Layer 5 of a small transformer language model trained on English Wikipedia (18 layers, counted from 0, width 64). Numbers have three digits each and are written without spaces.
A neuron's activation on a vector x is squared ReLU(weights . x), where the dot is the dot product.

Input weights of the MLP neurons that the questions are about. A number n stands for (n - 500) times 0.0018.
n6: 490492478556396518581469421373580515474533366570549727416512595553364423383308470616517500421489415287573488435510792648334377529475407538407582541472446634593691461598522481593511268428589188
n26: 472579431612544507433419274516402412506628704270421560769373394323398137578490510226643646728490501757314397539598775559708373466564465407365469525559458484478418290774542434532356505607524532
n51: 537558367587575394567469593583533295404468510537447416504565596431551328504400398572402497620469533636450450691495338534655595525462384666523393459477156551269495521545472615466465559591615627
n53: 536521503327527393800511388364581514809433191726300372298419464710653495625625787723699292514535494583540280282227245600418489306211446521737565471695329290478786167267532706615561613526619296
n59: 414712555469463636655479168525380409837416420589585397515379415585292377648642367536543517405516620393598664636377627418490452325224507437322618471405558328482307501579760394828351658367352363
n70: 413549431570442435399539511501543498539480496496567325490616536519506551576452479560419585455402530505608485445566590537550735553470497624452480412457453584503494459527621441462352432351412626
n93: 516480601471407420536430455560487550484156391468548554664611443576484364533463598537544449502491438547443317531605401510471487533458451523648602521590475614589431559317592516560551582357423420
n103: 447651391575498577687473451613592481517722433647465448054521575667501416331368405586288646503632533314542563451500577538630422402386331439547521481475499358456664498708308394543429643525528711
n123: 330471656732455584502475494500430600507469490398548553372635404479324393913423618354615558534455564501284716456578482581641478460622451596603507695578256585452563393408478482391358248340460435
n126: 400657497545529503454502670538548465401704432391435447400388507302445444197595493453638416454554624279387631627575669371290549488384473427695589563413558541518413599687432583426429565504835480
n130: 698679552765697517713555695570488429345608669698401225555544429580468486582330614335697382255440587415450526385244289556585558391450380386545539541623298433715154530557535680556418565735722373
n147: 572477474607492725480519516373394581537582618293340262530662492577438410444512500560302317511563743594488425611644621370460546473455655380510616378570454557612474425341577475558314552503575487
n158: 526492568368676531448218752642710472228403469383410496596587354647481482461524438537583444746381200774637650346461377522509493402556341435341475598803219536418358561499405671490645517571676577
n187: 405526510551430614592658421519577510370634525598543443574573572583522410409587377455585607328542466555462382453464387590535442580554217625485376512420463399549651414674459413699608517431490536
n202: 603661377317381272733730347623634632603264106578442707528369568392661014500236533365584570115474673708373279612258830753425611372486472583359399655594798505153548382545623231454585744618537691
n212: 386646455457478428650440341562513397723251369862406239607409719374178510476498796631557639277677586627701490465588677562347553447594419472385616463277385722368580436427402370467509561487662560
n217: 619465359645561456522429458391567473436467526476439618602582379384365602664451538482377289467518556312427358623612597546709384566491680555597428715550457524491466722618569540456427462388478405
n229: 558462658476671340490402632244510552335294571293506319670417527610461383504365342645439531365546642467547372489366482702557624466449461602474306361780718349481668727449508616564419656355439362
n241: 253540532530735628726463668403700415536555647349890535312289282569559574606347665370219314503709687412485553377520371449732387344460251618572428535765623384481648776498643500696227203621475350
n246: 603573375617650237515362501617688587406520550489448416508749463778384415440374548429502481558545542376340350474401581472484687328555506584688302706507623529661431475405403493493511551527408456
n256: 368651301381476643443685737528452564480579440426501423590233409509549555587444599606560476407478236690502398528589584455474550652315650638180600823665527320522431368690589367556578234597155639
n272: 503572603392656453728673436407356609556559398440479563455479650408525469331619563224607330442360476558520504501479488709346382491591458379520612564506509552628547445286693628467687328446489643
n311: 627543740439244541498699347588571507453656495478457621441412566384333532470687436450553294464448542392406527574467306611399585602374593564474663283535476548503452284413510473610557473388641567
n312: 588478561741439366402444512550550486457708615638477477636614385570415378364485434497372517504432644391376482649562602466610511432539458460382387520548437401489574431380650498350328306648661626
n314: 530476577583582505458567553514455574603463472362432599442482665483423360441538469442574571435657470393447464493605572546609394606418367532295510655457516391457737609593500544515621306383486590
n324: 390507447473420621366470743514511697458624448430419372465637677522339242655520600248544539387814466702263452529567457418594424482523468597097526652698610547575636516469384448668593156401446279
n326: 210488235545737397437420406363490569663506257539566500430416669376579373648568735472468575588591585543327613327560384613432363627427467424501536592544404621660489524613610461570369491555397538
n330: 574416548473434574513545611541438455614478462506507522558548433499417606463527551458520567527490551538471416479494508415489496319406502493415451466529520494497500488485576503432555512431520486
n347: 704400458436478568546452381482491334368585598535638545436537574507648401460384610388543285336391690461478580417270576509381453577643626477500730517622590686390410602360465670540371597365509494
n360: 429329482613502602647656603368596582425469472338495626406565537500521387704496370447537360411539333488371496590218432609705643499503417691568650465606568532348525567522511336540397550528361619
n365: 564511562637643447708483497530393350552542594436511374503481565496327285312542475497532483567615481587608695438478382401551570470341334461572698475457419523432563329608553493681456339591533652
n368: 388367504628272586520674291600524561430666369439421544482723466561291291505571602502526427482580488560502459432575608510536532450570352499490496326562627657639392432320578566755242394610600437

Each question shows a token from some text and the vector x that enters the MLP there. A number n stands for (n - 500) times 0.0061.

"46": 493487449542419494374608573575390657581439551483428699520589330517725510703712418583262616503484624726508495621383307370428432690560349393499413349085595441432375531500470541404813388517516486
Which neuron fires most, and how strongly? n187, at about 0.45

"11": 566446423546406452319465522605358712611416584646369592368557438470563568703602407495344561425430670739549566627475428418406477786554420479662443336130646485478425445498431480265749425549387557
Which neuron lights up most? n70

"op": 537298552643530429388475492482274696417437595581417640602482512441556512514758576585410493465512607640632556506508482473405364616665447375622556157187602281359350621451527301503723370750521490
The three highest activations, in order: n212, n272, n312

" war": 612491500709426482322345545507459679503361352496558751427418483564687547591619572471308731410413468606720624590531455417426617550584424550636434178284520296257382519505453445476761447605328349
Which neuron lights up most? n70

" Japan": 704374511684353513390544547419494728427399444417450682451457303411631591714629429484476705430422581676492466554434449368350529624600433344641472316116705625467423463599402431512705426675412392
Which neuron fires most, and how strongly? n202, at about 0.3

".\n\n": 626455420763484549442435473576395710414520502356473684463320396525657611606369436407360592651495644603613496550463317494552428769542407537605555407085571529542418610383279427580578442639355324
Which neuron lights up most? n241

" Sw": 751409441521387400397417497429446623483445454549411723447542256439718723572586596556370594573391574644709542653384450622303415625443333454741497332340667355516574599514291432609502379424413343
Which neuron lights up most? n53

" country": 634545523746554447387416436376390686410366488503526661450406299367593564668654526521401728420498565654554582526510554316418470615598571469608513289121656389460379291534456454596684431664255371
Which two neurons fire most, strongest first? n59, n26

"199": 441329482584339441403551546580283595463490521502532582392471339529683466648595481614491559583450579611671624617349419547356381500599254416671396347175775434429440698471388502628607406652373487
Which neuron fires most, and how strongly? n368, at about 0.8

"i": 686365644620531491369596521424425741404366535569518586432463365554741472698491550585395659496491654648495486563389484251304510567582418527443512265233658473402302570478413392383684381653327505
Which neuron lights up most? n202

" than": 520440360673439360167470524461307763645528427527433583458510325550731533703481610495338605422559521518734511528443364440509361613551493568619651327310588366488399480490285489451636511555565409
Which neuron fires most, and how strongly? n326, at about 0.46

" |": 574484457608449451528566546473557738553418745475343616503376357463505575623681471493392734491409495611732488581455261324308403614593433399570585350156614369478470675448237507362609496659561415
Which neuron lights up most? n212

"ast": 619370563755493595461346524548380724429526584410466666376546485592679384528460588570449669390453690552656634532397323265454417648637488427532466580293718294384253599425310422465576415499444490
Which neuron fires most, and how strongly? n347, at about 1.6

" Canada": 652422497733456504467522568393437616437464538414452694466478280316581605655722422474455764442427652692461515536424512428314484553584422418640448368115666457545306426656374475517678505598387406
Which neuron fires most, and how strongly? n26, at about 1.1

"air": 611443543749529485458334448476302652568482553533480649459470527531425525540662550501390603541502525661656608611378493259379454703662328628574435305291637246428360553568395328333738362477521486
Which neuron fires most, and how strongly? n314, at about 0.4

"un": 495217502623559206422424594501364736462561565488525689569471373621574603470604650584352540495531530702659552611507513405375473592569371501680499453264748345297373502528445373378550386634273387
Which neuron lights up most? n246

"s": 601409486516514553354553632328427720600392551544545686360517516535729628517634500519325471752387477738593433609460439435403313578590465420678516296335562199442376572506371326352593503686584416
Which neuron lights up most? n147

"24": 458411458637441405383504725510440638636392487541470610413601306471647555673645432558416635364509692709435643578462333416318460788550289388565449318117589507366399533568446542413699447400525516
Which neuron lights up most? n326

"ors": 500400514766410425418407602430305640453476679497579717502498347461561494561642599551337839593452506596475476531437414433363383700640392525603442276220639381514259518561472506360430578664345597
Which neuron fires most, and how strongly? n26, at about 1.6

":": 635447491641389541381556569516475865584487587578409626466512453431523542650597457344507624605428581627659473582409432296317364728579391500374578431095626445341305530436346518357564533632405520
The three highest activations, in order: n314, n311, n330

"med": 524382401674484558358341459571397823475363491432464660369491301654718550540586624511527709343342476633661476601529431527466501689603542414620480340228653423380288610541391418364531437519512574
Which neuron lights up most? n70

" ": 479382530635475430318497570510344642497421625575441673385555385475650595591556415397416609505383573801546639524427289512283413692407551384607521346176554382292386644523311611474695574786411506
Which neuron lights up most? n51

" im": 564447468648441582305539585527335665515538499511469785340578449530643553454739774302410629563481475685711422554362424231425362648589447442471462387288570303460380682458329483461629498605427433
Which neuron fires most, and how strongly? n324, at about 0.49

"t": 608278570677456615421416489511456630527538626482604666426578538596729483537608571576319534599386697759569499546353429501298353581569251457606489460314659348374373473419247382408559298568568516
Which neuron lights up most? n347

".": 598459422723410544369462525551499661447497528459489696484350313367631554662345496413265554581408664597681513602550354506463300671651468597643532551106603432487359654415271512479546439587458428
Which neuron fires most, and how strongly? n217, at about 2.4

"6": 742470431569379507427506567617406770522494523452454513375458377557633490516528376500454609397439587633571562614465267469323484767606384456617399447214871422493478452496473499379771368646322475
Which neuron lights up most? n202

"ap": 509298576561465570458588508567225681457448659486478605517494485482617476423746619546417571494441740542733595497587532347462306595483342405458539264267669247465380569442341332462700409664544529
Which neuron fires most, and how strongly? n147, at about 0.69

"10": 560451369574452371368494498670325698578433588497439639536587480558491480622561337555342574405492569759561590640445349441438423799486331497589427405143628453478441605503506501327765323648463444
Which two neurons fire most, strongest first? n314, n51

"ac": 470370513673520507477400542375366597434534558531577781521408301397734586407641579651344657537519590582585616664431273453299366522580638518544488495433683182403387655438501383498584361522335500
Which two neurons fire most, strongest first? n241, n256

"ed": 477440400683433565294464528556362935473493622345478767426457392525587574548452608497482757356421381629614467581492303516543415771568478357610520444357628428560286536477396472345491478524468557
Which neuron fires most, and how strongly? n256, at about 0.92

"N": 697307416591459324345493607605440697566432577565418789675521290383704611593651565582360659502477660507623473487406441493246349660417530433568516365255692504461371529587364353400592529460458407
The three highest activations, in order: n330, n217, n93

"T": 671298526640465465411494502521400622526465602688505517395608521359662509683659480561344508502401633648611560496363444483329245660519421405542484398205753451535415534494206351498712446563632392
Which neuron fires most, and how strongly? n347, at about 0.27

" its": 643228413715468431330504529588415684502428403297629780418446486457681468665599595485420660487481480596580567561410416343576422542535335270434544482299733412526358527406337564462662566652501421
Which neuron fires most, and how strongly? n314, at about 0.42

" L": 842359400612529499312401427427455686514440637560490581386594368418574491610615532546348459589422628690510512626374399509291430705442399415586555360184675484548473681597348326564585460534415377
The three highest activations, in order: n147, n347, n217

"7": 684471484566365458432452557659359761573519487480482514406459347519659457514532358533422604375431640606589559591438284426340522804584345435634425454220848466517472439474392511426784359653374468
Which neuron lights up most? n202

"ad": 683315572653518463450477552403391762512241611469369716454548377606536670421472655612654657407456589544569613584478442511374466680466529497586509160258578381283380600504214372466539356537595481
The three highest activations, in order: n212, n229, n311

" remained": 558588431748469341377524536509274763457471362323464729447441416457697543579457603546400646506379388688635473536570276338560504651704441450674573414311568433357296401527398604478592540595407379
Which neuron lights up most? n93

"–": 590454539556517317409461630443412705477461511560400615442549428483673509568635436458432589667491636792654590469398268517170441595487411400756563461297572405352414584304261511500622549628412526
The three highest activations, in order: n53, n158, n272

" Br": 800401442511428415405335443328424745472492580580398533391611328484426617575754616501446547645383640709654604626488453407299515552417378335648491382218516372499453672579300441534589446497553460
Which neuron lights up most? n147

",": 480552335664523382316413508468503733534513505498541599422427404496501531668548441463292640565395566536706509626460341382405403461620447506633651557228655463435269617481326521482738453656314482
Which neuron lights up most? n246